Layer 6 of a small transformer language model trained on English Wikipedia (9 layers, counted from 0, width 128).
A neuron adds its activation times its output weights to the MLP's output. To switch it off is to set its activation to zero at one token and run the rest of the model.
A neuron's activation on a vector x is SiLU(gate . x) times (in . x), where the dot is the dot product.

Input weights of the MLP neurons that the questions are about. A number n stands for n times 0.0043.
n21 gate: 15 -20 27 -17 28 -2 43 -17 23 8 -48 15 69 7 -16 -1 17 -17 -13 -12 35 -24 -22 -17 -46 19 -15 -3 35 55 -10 -17 36 -10 68 -22 2 2 40 -3 -12 49 17 28 -35 63 -45 -54 25 6 8 -11 50 -68 7 -24 3 -37 -16 20 -80 -34 -9 -16 4 -1 15 16 -8 -38 -7 -27 10 -38 22 -16 10 12 11 -4 15 -24 -13 -3 -53 24 26 31 -8 -22 10 -34 -29 3 24 6 15 -28 -50 -50 -1 34 -18 4 59 -9 -31 30 3 -74 8 -3 -2 3 12 -6 11 -32 14 0 -29 -12 -24 -1 -17 2 -31 -32
n97 gate: -44 -14 -3 45 -3 19 -12 5 -11 45 -68 -35 -9 11 -24 10 35 39 -9 -38 32 -6 38 -63 28 40 -56 -28 -35 -23 -8 -24 -79 43 -17 2 17 5 14 -3 -41 17 -11 -5 49 -18 -5 -33 0 13 -3 -30 -19 -19 14 9 -20 -56 43 -10 0 -9 41 -33 -41 -11 5 -8 -5 -33 -12 -28 -39 12 8 -43 16 6 -18 49 -4 10 -9 -15 -23 -12 33 17 26 93 -37 -12 -22 -18 -18 59 -30 6 7 -18 35 11 -41 -42 13 26 55 17 -2 -5 -1 -9 -10 17 -31 37 15 2 -3 30 53 -15 10 -16 23 -19 0 -46
n111 gate: 7 -39 5 -2 13 -22 65 35 -32 -29 70 -31 44 -4 56 13 6 -33 31 28 -7 -39 27 1 -33 -35 -7 -8 -27 4 12 29 -14 4 3 -19 -13 -24 -2 -2 -13 7 4 -34 -5 -28 8 10 22 13 15 -40 -1 -7 5 17 -15 -4 3 15 -23 -34 -24 -11 -29 10 -50 -15 -40 7 -46 35 35 -9 -5 -6 19 44 0 50 -26 9 -16 9 10 26 17 -4 14 43 7 -15 38 27 -21 -38 16 0 -18 5 -64 11 31 -19 -29 -6 -25 -4 10 -10 7 -38 4 -15 -4 4 -6 -34 -31 44 -34 8 -25 -25 -25 8 -4 13
n134 gate: 17 -58 -46 -7 8 35 1 57 -32 -6 3 -28 -41 20 12 3 -17 -23 20 -19 6 5 -4 3 -28 -13 36 -4 11 5 -21 -39 6 8 12 48 -94 11 18 67 0 35 8 22 9 18 -25 -11 -6 -14 48 30 -38 21 8 -54 37 -29 -37 -11 8 13 20 -13 11 -50 -15 14 -27 21 23 -21 14 -5 62 27 21 -19 -36 19 48 32 19 28 1 6 16 -5 22 9 -9 -26 7 27 10 -42 48 -21 25 -10 24 6 17 -8 21 12 40 19 -1 -26 10 21 40 -28 -2 6 9 12 -21 -15 5 -25 12 11 4 -7 -19 17
n165 gate: -8 -24 -22 -18 -1 -5 -3 5 6 15 -6 -15 15 25 50 10 -6 0 -10 -4 -37 26 -1 -9 -12 -6 44 -32 -5 15 -1 -10 -5 19 -43 -6 11 3 -25 10 8 21 -26 1 23 13 -9 32 -26 -4 -5 -23 12 26 -36 45 -43 -50 2 31 -20 -13 -10 -4 0 -3 -6 11 30 4 0 -20 1 -38 -33 13 -7 -42 -20 -25 -6 44 -21 -11 15 -35 12 -22 8 21 -24 -18 -23 11 9 -13 27 -36 4 43 -14 39 0 9 -45 5 20 -3 0 -6 24 8 -2 27 -27 3 21 11 13 48 2 -14 -32 15 20 30 18 10
n181 gate: -10 1 -11 8 -11 14 -22 -25 -48 20 23 -35 -38 29 11 -46 10 20 23 3 13 20 18 1 54 11 -40 -48 -17 -7 -54 -28 -33 8 -32 -8 22 -11 -29 57 -49 6 19 23 15 -56 1 12 -3 25 34 42 -40 -8 2 5 -5 -10 5 50 -34 38 39 12 -37 12 -10 -31 22 -16 14 -10 2 -20 -54 21 2 -10 2 14 5 38 14 -17 31 19 -19 8 -4 -3 -12 -21 -16 9 -38 -28 31 -31 21 -9 -33 -26 24 13 1 -31 -42 -14 -10 -29 -8 8 27 18 19 -26 23 -1 -11 -20 10 -12 -14 -24 -19 -42 -63 -5
n276 gate: 47 -52 9 44 8 27 8 25 43 12 18 -8 18 -29 37 -38 -20 -5 -44 -15 54 45 16 8 10 24 18 -15 -37 -18 -32 -8 32 12 -14 -11 7 -27 -42 -43 -19 -17 2 -13 -5 14 -10 8 -9 87 -17 -36 23 32 -36 29 -7 -15 -14 7 -8 -16 70 49 -6 -9 44 -22 27 -17 34 -67 -44 -14 25 8 -37 9 20 -8 -7 3 -12 0 -8 -37 1 10 6 -17 79 -11 10 14 -1 26 -22 13 4 24 4 22 -15 -23 -28 40 3 37 1 47 3 -5 8 -47 -62 -39 26 -3 31 3 18 -19 -44 -12 -20 7 35 11
n303 gate: -43 -22 -32 -31 38 14 42 29 -31 51 -7 8 -12 -10 21 -35 5 -22 -3 -7 41 -11 -9 10 -10 -40 0 -29 -28 -8 -24 -4 -24 17 -12 24 -10 35 33 -21 18 -7 16 -9 23 -1 9 -28 -29 -26 5 13 -41 3 1 9 -39 -7 12 -22 -14 7 -1 -33 -9 9 -5 -21 3 -19 -35 -6 20 -22 -10 20 -3 42 14 -6 26 -25 19 5 45 -3 1 -13 34 25 0 15 2 -18 -24 -20 -27 10 -17 -9 -15 -30 -24 -18 -3 2 11 -4 25 0 10 19 -2 -12 1 4 -7 -5 -1 15 -37 5 -33 20 -84 28 -23 55
n313 gate: 43 4 7 19 -37 10 5 34 -25 0 41 -16 2 34 31 -7 20 16 -35 -51 12 -55 33 38 -1 -10 21 -29 17 -21 -17 -17 0 5 -2 -7 -11 -19 81 28 -37 47 -5 -19 31 -32 -35 -32 -17 -13 -7 37 -27 -26 26 -14 3 26 -56 -15 13 -7 -29 70 -45 -9 -56 13 -12 -32 -15 -16 3 -45 -35 41 -25 5 -5 -22 34 6 -25 35 -55 22 30 13 35 37 -18 -20 0 0 -9 4 -16 5 10 31 50 -9 29 -30 -22 -48 -2 -12 -40 -53 -2 -57 0 -16 -10 5 -84 77 9 -38 -5 -70 -39 14 -9 -9 11 -15
n21 in: -12 16 -13 -2 20 21 13 30 3 -7 -3 17 -14 -44 49 19 80 18 31 5 34 -2 -2 22 9 -32 2 9 -5 18 -16 -11 3 -58 -48 -51 3 -60 -43 -25 2 -31 69 -53 -28 -55 13 27 -16 -7 -2 -22 -27 21 1 37 76 -26 -4 32 7 10 50 -3 -28 -22 -3 43 -17 34 7 -30 36 21 -3 -8 -26 1 22 14 -41 14 -13 31 29 -24 22 -48 -24 4 11 -32 -2 12 -52 -23 -26 -5 -26 -54 5 -3 28 -6 -50 -19 -38 17 -28 14 -5 26 19 11 6 -7 2 10 65 10 3 0 12 -21 14 -8 -30 22
n97 in: -45 -11 -12 15 9 -23 -17 28 -31 37 -3 33 40 1 -37 10 31 -7 -10 -23 17 -45 -20 -17 39 62 -65 48 1 0 23 1 -18 53 -16 -36 26 7 -24 -20 7 28 -27 26 -35 -32 -16 -28 27 3 -18 -9 -2 22 58 -6 -4 -18 65 40 34 22 -16 -21 -12 3 -29 -52 -40 -90 -30 -39 -34 3 -14 9 -34 24 -36 1 28 37 13 11 -22 0 -49 13 22 22 13 18 -49 -27 -16 33 -12 10 -2 11 35 -3 -30 -66 -17 7 43 -32 9 -30 32 2 0 -12 -14 -13 40 -20 -5 17 45 -46 -43 -7 18 -16 -46 45
n111 in: 24 84 36 -16 -43 -29 -5 -12 14 25 21 45 14 5 -43 13 -25 -37 -11 12 -13 39 -26 25 16 -45 -9 -1 21 -26 -11 -5 -27 -7 9 41 28 32 -25 -14 -5 13 46 33 19 -14 5 -8 14 27 -2 -17 72 21 33 -2 8 -29 51 -32 50 13 9 -2 -23 -35 25 22 6 -2 42 -59 -30 -6 -12 -11 9 -27 -11 -26 -12 -41 12 -5 -36 -11 -45 6 -9 38 -24 31 -11 -12 15 43 40 -10 -18 -14 0 -10 -41 23 25 13 -36 12 16 5 -20 32 3 17 -20 17 -21 9 34 22 9 -18 -18 38 21 19 -12 41
n134 in: -26 27 -39 6 30 -25 -14 -23 -13 -17 40 -20 -38 27 36 -13 -3 -23 44 -7 19 -21 -27 54 -47 -13 -54 -3 23 26 18 -3 35 15 -39 30 -1 0 15 28 19 16 1 -17 -7 -14 -18 -31 -33 17 -11 -32 11 8 -14 21 -10 14 18 1 -22 5 26 -8 -7 18 71 39 -42 6 7 -44 0 7 15 9 5 -45 -11 -10 41 35 -37 -22 -26 8 -36 -13 8 8 -4 19 40 11 10 -4 46 10 39 -11 22 34 19 2 31 54 23 29 1 -6 19 -8 3 -2 -11 52 -45 8 -18 -1 4 -19 -45 -4 -5 27 -3 32
n165 in: 60 3 -11 17 22 16 31 54 -1 21 -1 9 3 9 7 39 3 -9 1 -3 -30 40 1 -20 42 20 36 15 13 6 9 -9 -4 -13 7 14 18 21 -1 -30 10 -14 -17 -19 57 -17 17 42 29 23 -18 -3 -25 -22 -31 -45 34 -15 13 -9 -6 -28 4 -23 -21 -18 -5 -21 -8 25 0 5 18 2 35 -40 4 37 -36 20 -34 -39 5 -41 -66 -9 -16 -11 -20 52 -10 30 20 -38 15 30 -37 34 -11 -35 -12 8 21 16 14 -20 15 7 5 5 -16 -11 -40 -3 -7 -40 -40 -18 15 -20 28 -40 49 -1 -29 10 -34 -18
n181 in: -9 18 10 -17 -3 6 38 5 8 16 10 1 26 -16 -27 -27 -65 33 29 15 28 10 23 14 2 -2 -17 3 13 11 -4 30 -2 -40 -7 52 -6 11 -18 -4 -16 -2 28 -14 -11 46 36 -51 2 39 -18 29 29 21 -14 -35 10 14 -16 57 -16 43 5 -15 17 43 -11 -11 -15 23 -56 -26 42 9 12 -40 35 -13 28 32 30 28 -57 -2 -16 -13 -9 -51 -13 10 38 44 -2 -3 -6 37 -6 45 -9 19 -11 49 -4 -41 26 16 -14 -20 -29 12 45 10 -1 6 -42 -32 -10 -21 27 -13 13 18 12 15 6 -25 -6 -42
n276 in: 9 25 51 15 -17 -28 13 -2 -71 50 25 -17 -32 19 29 33 20 -19 -27 23 -27 -28 7 -44 -13 -18 0 -21 8 -39 -20 25 -6 5 -37 17 48 -31 52 -28 26 19 -2 35 7 23 -33 14 -22 1 30 -19 -33 -12 -82 5 -56 14 48 -44 4 0 -9 15 -2 23 -3 -7 47 -19 -7 -39 26 37 13 16 -8 22 39 40 23 40 -26 -12 -7 -20 4 47 -5 -6 -33 -7 41 11 41 -17 11 48 2 18 -13 83 -7 7 2 -6 -25 8 17 3 42 27 11 -31 -15 -17 -42 27 36 18 30 5 43 -4 4 -7 6 -44
n303 in: 37 -50 3 32 -5 16 -27 25 -2 -80 -21 -35 -19 -58 -9 12 11 -27 -26 -32 -43 24 -35 -24 3 -11 -29 20 27 32 10 -15 -5 -34 -5 9 -13 20 -22 5 -1 23 19 39 -21 -10 -1 -37 -16 9 -32 31 30 -16 25 4 2 44 11 25 -5 6 2 -16 2 -26 -15 3 -19 9 11 -2 -30 -7 13 6 2 32 -58 -36 19 -39 19 -49 -2 5 -13 42 -13 2 36 -8 -12 33 24 0 -27 35 12 17 2 13 23 15 19 -70 44 -17 -16 -6 -7 2 -5 -8 -5 40 17 38 -25 37 12 -6 -5 -43 2 26 17 51
n313 in: 29 -46 -17 -22 -20 18 10 -18 34 9 -52 -15 -21 6 21 11 9 47 -7 -13 24 27 -20 -28 3 15 1 -2 -31 -75 8 10 -20 44 18 -33 6 -26 -7 18 -11 49 -5 -1 -7 -36 -12 66 18 -12 -8 -21 -48 31 38 26 -34 42 22 -30 10 -7 2 1 27 -40 7 28 11 57 54 -20 -23 15 -11 -13 -62 -41 -42 -10 16 -25 17 27 -1 22 -23 48 -47 -40 -44 -19 -1 14 -51 -21 26 23 41 -14 5 2 -33 -8 -25 -32 5 -16 -19 -14 -28 -17 -69 -52 10 -22 -44 -61 -1 -58 -23 9 31 18 -26 -20 25 17

Output weights of the MLP neurons that the questions are about. A number n stands for n times 0.0081.
n21: 23 2 -35 -54 4 59 -34 -15 -4 20 -26 -22 -14 -25 3 21 11 1 57 -44 34 34 -4 -56 47 37 5 16 3 41 2 -11 -7 6 8 -23 -21 19 -4 21 -22 17 14 32 -22 -2 -25 -9 34 14 -6 19 11 25 27 -6 -6 4 -17 -23 12 -25 24 -3 -8 6 8 -18 6 -14 -36 48 -14 18 -18 -9 14 4 -11 -37 12 -19 44 9 -32 4 -52 40 17 2 -44 -36 -37 -3 21 13 35 -29 -4 -3 8 -7 10 12 31 -13 8 -14 -44 -76 16 8 44 -74 -35 -30 28 -24 29 -11 -29 31 16 44 11 -14 -12 -42
n97: 34 -23 -8 16 -3 26 10 30 26 -26 -26 -29 -11 43 -11 28 -49 -7 -22 26 11 -49 27 -31 -25 -26 4 6 -16 41 1 25 17 30 23 -3 3 38 -4 -30 20 -41 23 11 6 2 -41 17 6 9 -39 13 -12 21 77 -53 20 -15 17 -10 -33 20 16 -32 14 31 -47 -43 -17 -47 -2 -8 -3 -4 49 -41 -36 17 20 37 -9 11 20 14 -38 -22 22 -24 63 -21 16 -32 23 -8 19 -28 -40 -24 -4 26 -10 2 -44 -31 -32 28 -26 3 -11 -19 1 -22 58 -44 18 3 -11 22 -24 9 6 4 3 -48 22 4 11 -4
n111: -6 -49 -13 -37 -9 16 -13 2 -23 4 -29 10 -35 -28 -22 28 -1 22 12 55 13 -36 -7 14 20 20 -15 -7 -29 -4 -14 0 5 10 13 -18 8 -32 6 34 -40 6 29 -3 11 37 -14 4 -7 -13 4 -26 10 -6 -49 3 -24 -3 5 25 12 -37 27 0 -6 -15 19 -47 -7 -17 -8 -34 -11 65 82 -25 -4 37 3 -47 -29 5 -36 -33 -50 -24 -20 1 -52 -13 -27 18 -8 -21 6 26 9 -9 -9 7 32 -4 34 -8 -10 -26 13 -2 5 25 27 -2 14 -21 -49 2 37 -8 -12 -26 19 18 4 42 -45 22 -7 -17
n134: 17 -15 41 -38 -13 3 22 19 -10 -47 7 39 1 -40 -9 63 9 -24 -8 13 38 -28 31 2 45 79 -7 -7 16 -28 32 40 17 37 -6 -17 1 31 13 -4 37 27 14 6 -13 7 19 -35 -13 -15 -25 16 -66 27 -23 -2 -8 -12 43 -1 46 -23 4 -94 49 33 39 41 19 50 19 38 -9 -21 25 1 11 9 40 -4 43 9 14 -23 -52 -38 -8 -7 -20 -10 -9 8 12 -6 -28 -43 0 9 -9 -29 33 14 -17 23 45 -20 21 6 -37 23 -11 -28 -15 -10 3 4 38 23 13 2 65 5 -21 27 12 -25 18 11
n165: -9 16 10 9 4 0 7 -28 -1 -11 16 26 -3 -7 14 25 20 -22 -4 -8 30 21 -20 16 3 -7 -3 28 -16 -6 19 11 26 30 -16 -32 -32 13 31 22 -42 -8 -17 6 1 -4 -1 -41 29 5 3 1 -13 6 -18 -49 -5 32 2 -29 -16 -48 31 -23 4 -17 16 -38 -26 -15 9 -37 -14 9 30 -44 -28 -25 -12 -25 -9 19 18 -10 -31 19 20 -18 -31 2 -17 -20 52 -9 -9 -6 1 0 -17 4 -11 -17 -1 57 -14 -14 -4 1 1 49 -21 -28 1 -32 19 10 11 -12 25 -13 44 13 0 47 -8 11 14 -4
n181: 13 -3 -11 4 -24 -43 55 -28 -41 25 31 56 9 -5 49 -4 -20 -9 24 19 2 10 22 -39 4 43 7 51 -15 4 6 45 -15 10 1 8 -7 16 -29 19 21 -23 14 14 10 21 27 -21 50 17 -24 10 -21 0 25 10 -11 52 2 -21 -17 13 17 -36 3 -7 -3 26 -5 11 -26 -12 -33 46 -16 -36 -37 -37 -8 11 53 -6 -53 57 8 -16 0 -8 19 13 -10 -6 15 -50 -11 2 -29 51 -13 18 -20 18 13 -41 -4 8 -52 -9 -25 40 35 54 -5 -12 23 -13 30 -36 31 0 8 7 23 -1 3 -24 -3 -7
n276: 7 30 -3 -8 31 1 59 0 38 18 60 16 -28 4 -44 -14 -23 21 9 -20 -11 1 23 17 -33 -29 -8 10 19 -34 40 42 -33 29 4 -2 -15 37 -25 -12 -50 -21 39 -12 3 17 2 -4 -18 16 2 28 -4 14 11 -42 30 -19 51 35 6 -26 -22 18 -15 -16 -52 21 21 21 -20 35 -2 10 30 21 -62 10 2 -14 -34 -6 3 -10 -27 -37 -17 -16 2 -51 45 -13 14 -19 -6 11 4 4 5 6 20 18 6 7 36 -15 -7 -7 -23 -34 14 10 -25 53 -40 29 -10 -15 30 4 4 -24 36 6 34 -21 -8 31
n303: -19 -8 26 15 2 -5 3 -21 15 -18 -19 24 17 24 27 7 10 36 3 12 -3 -27 -3 -3 -3 9 -34 26 19 -10 20 3 -40 -15 -16 -32 -2 -9 -3 -47 -38 -9 -32 13 0 -8 -24 24 18 -25 44 18 45 26 7 4 25 27 -6 -17 -38 17 47 -11 26 -14 -3 34 -14 -6 37 7 -11 5 1 -30 -15 -16 -2 17 -27 -10 -13 -11 -16 -3 -25 12 -15 14 -31 12 18 -20 -15 -6 12 21 8 -22 -6 -26 10 6 13 -17 -49 -7 57 19 24 -3 26 -10 -7 6 25 12 17 -22 27 -23 12 1 -10 13 26 10
n313: 25 6 19 -2 -35 21 24 -26 -17 53 -45 49 3 16 32 -22 -22 9 4 -14 39 -3 25 0 4 52 -21 25 -2 37 6 -16 10 49 -2 -39 4 11 79 -9 -49 6 6 49 -37 30 -50 7 -50 23 9 33 -2 21 -15 -5 -25 23 4 -4 18 -22 15 -11 6 -27 10 -9 29 21 -71 -37 -46 38 -11 27 -30 -16 -12 8 54 6 6 10 -12 -6 -8 -6 -31 -6 4 -20 18 1 18 19 -16 -14 -10 -54 -6 -5 -4 5 -7 -8 -5 25 37 -15 25 -31 14 32 -10 -14 -21 26 -16 5 -55 -60 46 18 -27 57 -5 -10

Each question names a token from some text and the token that comes next. It shows the vector x that enters the MLP there. A number n stands for n times 0.035.

Then comes g, the gradient of the next token's log-probability with respect to the MLP's output, scaled to length 1. A neuron's effect is roughly proportional to its activation times (output weights . g). A number n stands for n times 0.004.

" award", then "ing"
x: -13 -12 0 24 -12 -28 32 -20 9 33 42 25 -30 -1 15 21 -22 28 -10 38 -1 -15 9 -27 21 30 -28 -10 12 -17 15 20 -13 -4 11 -6 34 40 6 5 -7 7 -16 19 19 -1 -18 9 38 14 6 6 -43 9 -34 1 18 -6 13 14 0 15 28 -7 -37 -14 9 12 23 -2 -2 20 7 -6 -24 -14 61 1 54 10 -13 8 26 -33 14 -6 -21 1 10 -4 14 15 -20 4 -2 -20 -33 12 -3 30 -39 29 -9 -50 -4 0 -33 22 -33 -25 58 5 11 -9 -4 1 7 -23 -20 32 20 -5 -50 -7 37 9 -8 4
g: 1 -30 22 -33 -40 -18 -15 -17 -18 -5 9 13 20 -28 13 7 28 14 9 -23 -46 0 -15 5 -20 13 -22 -1 -4 26 -40 27 35 -21 -24 15 -9 11 1 20 -19 10 15 -15 -30 3 11 51 21 7 -30 -9 -8 12 30 1 -5 -15 14 15 13 6 -1 -16 22 21 -40 5 0 -6 20 13 11 9 -38 -10 -43 10 -9 16 5 -13 16 -25 14 -17 18 11 -25 8 -42 -32 -10 2 -7 58 -22 14 7 52 -6 58 13 -5 -23 7 23 -26 31 2 -3 6 29 2 -21 -16 -19 -11 -32 -18 2 9 24 -13 -46 -48 -16 37
Switching off which neuron hurts the next token most? n181

"ant", then " with"
x: 4 -22 7 -3 2 11 26 -34 17 -12 30 26 4 -25 2 -10 15 48 7 2 -15 -12 37 36 18 40 -24 -27 9 -6 10 -7 15 4 -7 3 -9 25 3 -14 -48 45 12 -20 11 -22 -14 -40 10 -5 -12 22 -3 40 -36 -49 26 3 -18 -27 13 21 16 -5 21 23 37 -3 8 -1 28 10 -19 -11 -28 27 6 4 6 23 -2 -14 6 -19 28 59 20 -24 15 -48 -1 19 -21 -17 18 -2 -47 7 13 52 -12 31 0 -26 -9 19 -12 30 -61 -36 12 -2 6 32 -12 1 20 -24 -13 -10 -2 34 -2 -10 10 12 1 -10
g: -7 28 0 -10 -32 -4 3 -14 -32 1 0 -5 15 6 27 -28 -43 -25 32 -3 -4 -8 16 -18 49 55 23 -17 -19 10 22 2 2 -36 4 -24 28 -18 -23 -4 26 -11 -2 16 27 7 -16 -35 12 4 16 17 25 -4 -12 -15 -11 5 29 17 -7 41 40 -10 -3 42 -4 10 3 12 17 16 29 3 -58 -7 -10 26 -13 -33 -35 -23 -12 35 13 51 18 8 -6 -22 -25 -16 -6 2 -7 18 -8 13 14 -24 20 16 27 -18 20 -3 -40 -31 -11 29 8 2 -9 -16 53 -6 20 -4 7 21 4 21 39 -11 -15 44 -10 -24
Switching off which neuron hurts the next token most? n181

"ever", then " was"
x: -22 -17 16 31 6 4 32 -54 10 24 22 -9 -1 -4 18 7 -31 -31 -22 -4 -8 -24 -15 24 -23 -17 38 17 37 -10 -1 -2 3 -10 14 18 20 11 26 18 41 4 -28 -23 14 6 1 -9 7 28 -7 -8 -45 67 -49 13 -13 20 -2 -18 10 13 -8 6 -10 31 5 8 11 17 -8 4 -15 -5 3 -42 52 11 51 -14 -10 -34 26 27 38 48 10 -41 22 -36 4 7 -13 -39 -17 14 -11 3 16 8 9 -9 -30 -11 7 8 7 -5 -22 -6 -27 -5 -23 21 -24 9 -16 27 -20 45 22 -21 -15 2 29 -2 -22 -22
g: -26 27 9 30 1 -26 8 -17 -17 4 36 20 35 -14 47 2 1 62 -26 8 25 -41 -15 22 7 11 -26 -31 4 -1 -6 -14 28 -31 -4 19 17 1 -4 -23 -27 14 -2 -22 -3 -16 -27 -3 22 3 -5 -13 9 32 16 -6 1 -2 -13 -25 28 -38 -10 -29 1 10 -18 -33 53 -8 24 -25 -7 -12 13 -12 11 -13 15 -20 -10 4 -9 38 17 1 -3 -23 53 19 -30 34 10 -13 8 26 14 11 16 -2 -46 10 15 15 -24 -25 23 -46 16 -4 5 -14 39 2 11 29 60 -30 -21 -17 17 17 3 -8 -8 15 12 22
Which neuron, switched off, raises the next token's probability most? n303

"ed", then " to"
x: -4 21 24 9 -20 7 42 -30 2 -7 39 4 -33 18 37 7 -24 46 -13 48 -27 -12 -1 4 8 -4 -22 -14 24 -12 -3 -17 18 -24 -36 20 12 50 -5 8 -15 28 -26 -5 53 8 -11 -13 28 21 15 19 -33 17 -27 -28 19 0 -14 -20 -13 14 44 -8 8 19 20 28 4 17 -4 12 9 2 -59 15 29 -3 19 2 -42 -24 26 -7 2 10 -21 -16 -4 -7 11 22 -32 -6 -42 -7 -36 0 -19 8 -17 14 8 -35 2 4 -34 37 -27 -19 24 4 15 19 12 -1 18 -25 8 -9 18 1 5 -14 22 22 -24 22
g: -38 -10 41 23 22 16 -22 16 -13 0 -1 4 -16 19 18 -3 11 1 -23 14 -16 11 -1 14 10 28 12 -28 3 -20 32 0 19 -15 -22 -56 21 -10 10 -12 -45 -2 30 -25 19 -6 10 18 4 -2 25 -41 -24 -17 -39 15 -14 -21 52 -45 26 23 11 -13 33 30 1 9 -1 -13 21 13 -17 6 18 -39 -2 -34 -22 46 27 -31 -4 10 44 48 -31 5 2 -17 14 -11 -23 8 5 19 -20 -18 -55 -32 22 -6 -12 6 -49 -22 -20 0 15 -19 -8 34 -7 19 10 6 -9 -6 -16 -25 2 4 8 -17 10 -10 -4 -1
Which neuron, switched off, raises the next token's probability most? n181

"re", then "fer"
x: 8 58 -9 5 -28 -11 -7 39 9 21 31 -12 -18 2 19 30 -13 27 8 2 -25 -33 -10 6 -9 36 23 -13 -12 11 -36 -36 -30 9 -2 -45 1 14 -11 5 19 20 -24 -10 4 32 -19 26 6 10 -7 -16 3 38 -17 -24 10 -15 22 7 -11 4 -14 -37 11 -15 19 -12 10 53 4 8 -29 4 -41 -24 5 -20 23 -25 38 -24 11 0 6 -6 -39 -1 37 -3 12 -13 29 33 28 11 2 -19 -53 5 -40 21 15 -18 5 19 6 -17 26 12 35 5 1 -43 2 -39 -12 -4 35 8 9 19 -25 32 34 -17 -1 -26
g: 1 -29 34 -11 9 -7 30 0 11 10 -8 -34 23 0 -10 39 3 7 18 -23 5 27 -16 -8 0 -43 43 -5 39 17 -17 2 -25 0 4 -17 -12 13 -56 -34 23 -18 0 31 21 -45 12 -12 40 6 17 -14 11 -33 -12 38 32 7 -29 -21 -24 -43 26 -6 -8 8 -33 2 4 -23 -2 3 -4 19 19 -7 12 9 23 -34 2 -9 15 -20 -20 8 -22 -6 3 -5 -3 -33 25 30 -25 6 -12 17 2 -20 1 -14 -10 -61 -16 10 -22 7 10 18 -8 -17 -6 -45 18 -30 -21 -9 -6 -45 23 32 -38 -1 38 9 -6 28
Which two neurons, each switched off alone, lower its probability most, in order? n165, n303

" played", then " at"
x: 1 2 37 27 -38 -13 49 -37 -23 15 41 -33 -39 -13 33 17 -36 18 7 33 -18 -30 14 -10 -11 12 -1 -16 -1 -15 -6 -5 -6 -22 12 19 11 25 -31 34 -9 3 -19 1 11 -1 -5 -18 0 29 45 42 -59 7 -25 -28 8 4 -3 27 11 -2 16 -13 -9 -15 0 12 14 7 2 13 9 -18 -49 17 40 24 32 22 -39 -1 21 -30 8 25 5 -6 -20 -4 -15 15 -4 10 -10 -24 -15 -2 -10 8 5 54 2 -45 -6 -18 -20 -11 -36 -6 30 4 -3 -22 -2 6 16 -32 -10 -7 13 5 7 -10 3 11 12 13
g: -10 52 10 11 43 3 24 10 -4 64 -8 1 -1 10 42 13 -5 14 -4 -24 -15 -38 26 -15 12 42 -19 -14 -6 -17 21 12 39 0 10 2 -45 -36 9 -22 37 4 -9 -35 -25 -10 10 -22 6 -13 -3 -22 -26 -5 0 27 -16 4 5 -19 8 38 29 17 9 35 19 -12 17 -18 27 25 31 13 -3 -20 14 18 -37 35 -4 -14 -7 17 48 34 7 16 3 4 -38 11 10 49 5 -12 -15 -14 -7 -27 -1 13 18 30 -23 -3 19 -30 18 -50 -3 16 -38 11 21 6 9 20 -22 18 -6 -2 20 -8 -16 12 -3 -16
Which two neurons, each switched off alone, lower its probability most, in order? n111, n276

"ze", then " is"
x: 9 30 14 47 -22 16 13 -7 45 12 28 0 21 7 -16 10 -33 32 -44 26 -10 -32 1 -9 -11 25 -22 -28 1 -32 -4 10 -1 9 6 7 -10 11 -18 -13 -13 4 -9 -25 -19 -36 -19 8 26 -12 4 -2 19 11 0 0 22 -17 -7 -19 30 11 49 22 -15 59 22 43 -26 -4 -11 -2 -43 -38 -5 -15 -7 -2 -11 29 12 -28 29 -28 -1 -28 -15 7 33 -13 -2 4 -33 23 -9 -1 18 3 -19 53 1 19 -15 -92 -35 1 -32 1 -29 -3 6 6 -19 -2 -9 -5 13 -43 0 7 3 -23 -22 1 21 -9 -13 40
g: 27 -4 40 -2 -2 -19 33 7 -2 -16 -3 0 -23 -23 11 -15 -6 0 -41 53 -6 12 -18 30 15 7 -10 24 10 -22 -31 -1 17 -17 26 15 -14 -17 -22 -16 50 4 4 5 -13 27 4 0 -61 29 25 -20 24 -3 2 -12 -21 38 0 -41 39 -11 -5 11 17 -10 28 10 15 0 -4 -19 46 -3 0 -37 -20 42 42 25 -22 0 4 20 -36 7 14 -7 -27 -24 56 25 -8 11 22 30 -32 16 -18 36 4 28 -10 4 16 -4 25 20 11 -14 12 -12 29 16 16 20 18 -2 7 27 -2 7 -26 12 23 18 29 -26
Switching off which neuron hurts the next token most? n97

" (200", then "3"
x: 17 2 -26 6 -38 -8 7 9 -46 0 14 19 7 23 7 15 10 46 42 38 -4 -4 0 -17 -48 -5 -26 -22 3 -37 -31 -10 22 13 26 -26 62 54 -12 0 -4 19 14 -9 -45 -12 -3 -29 10 46 2 -12 -29 20 8 5 26 0 -14 3 0 3 37 -14 -37 6 -19 -5 3 -20 -47 13 -12 -28 1 -36 27 -3 24 27 -1 29 15 13 37 14 18 15 -24 -23 26 4 -11 -8 6 16 -17 -16 -48 -51 -8 35 -35 9 15 -15 5 17 -21 -11 18 48 -2 -11 2 17 21 -12 13 -26 29 4 -25 8 6 -3 29 33
g: -6 10 10 14 28 -13 -22 20 -45 -22 -23 -10 2 35 -29 -12 5 29 37 -12 39 5 9 9 -29 36 -33 -32 -36 -12 8 4 35 -3 27 8 -19 21 5 -56 -35 -9 3 15 6 10 -4 3 -49 -16 11 24 -11 -16 -6 11 -12 -22 3 4 34 -26 24 -13 -26 -11 10 -4 -21 2 0 37 38 -7 -26 3 17 12 18 8 -19 -51 4 1 15 -8 31 -30 11 5 2 -45 -27 -15 0 -19 12 -10 12 17 43 2 40 -11 27 8 -20 -9 22 18 0 2 33 -42 9 -28 44 12 -36 30 8 23 -1 24 6 4 -10 -25
Switching off which neuron hurts the next token most? n21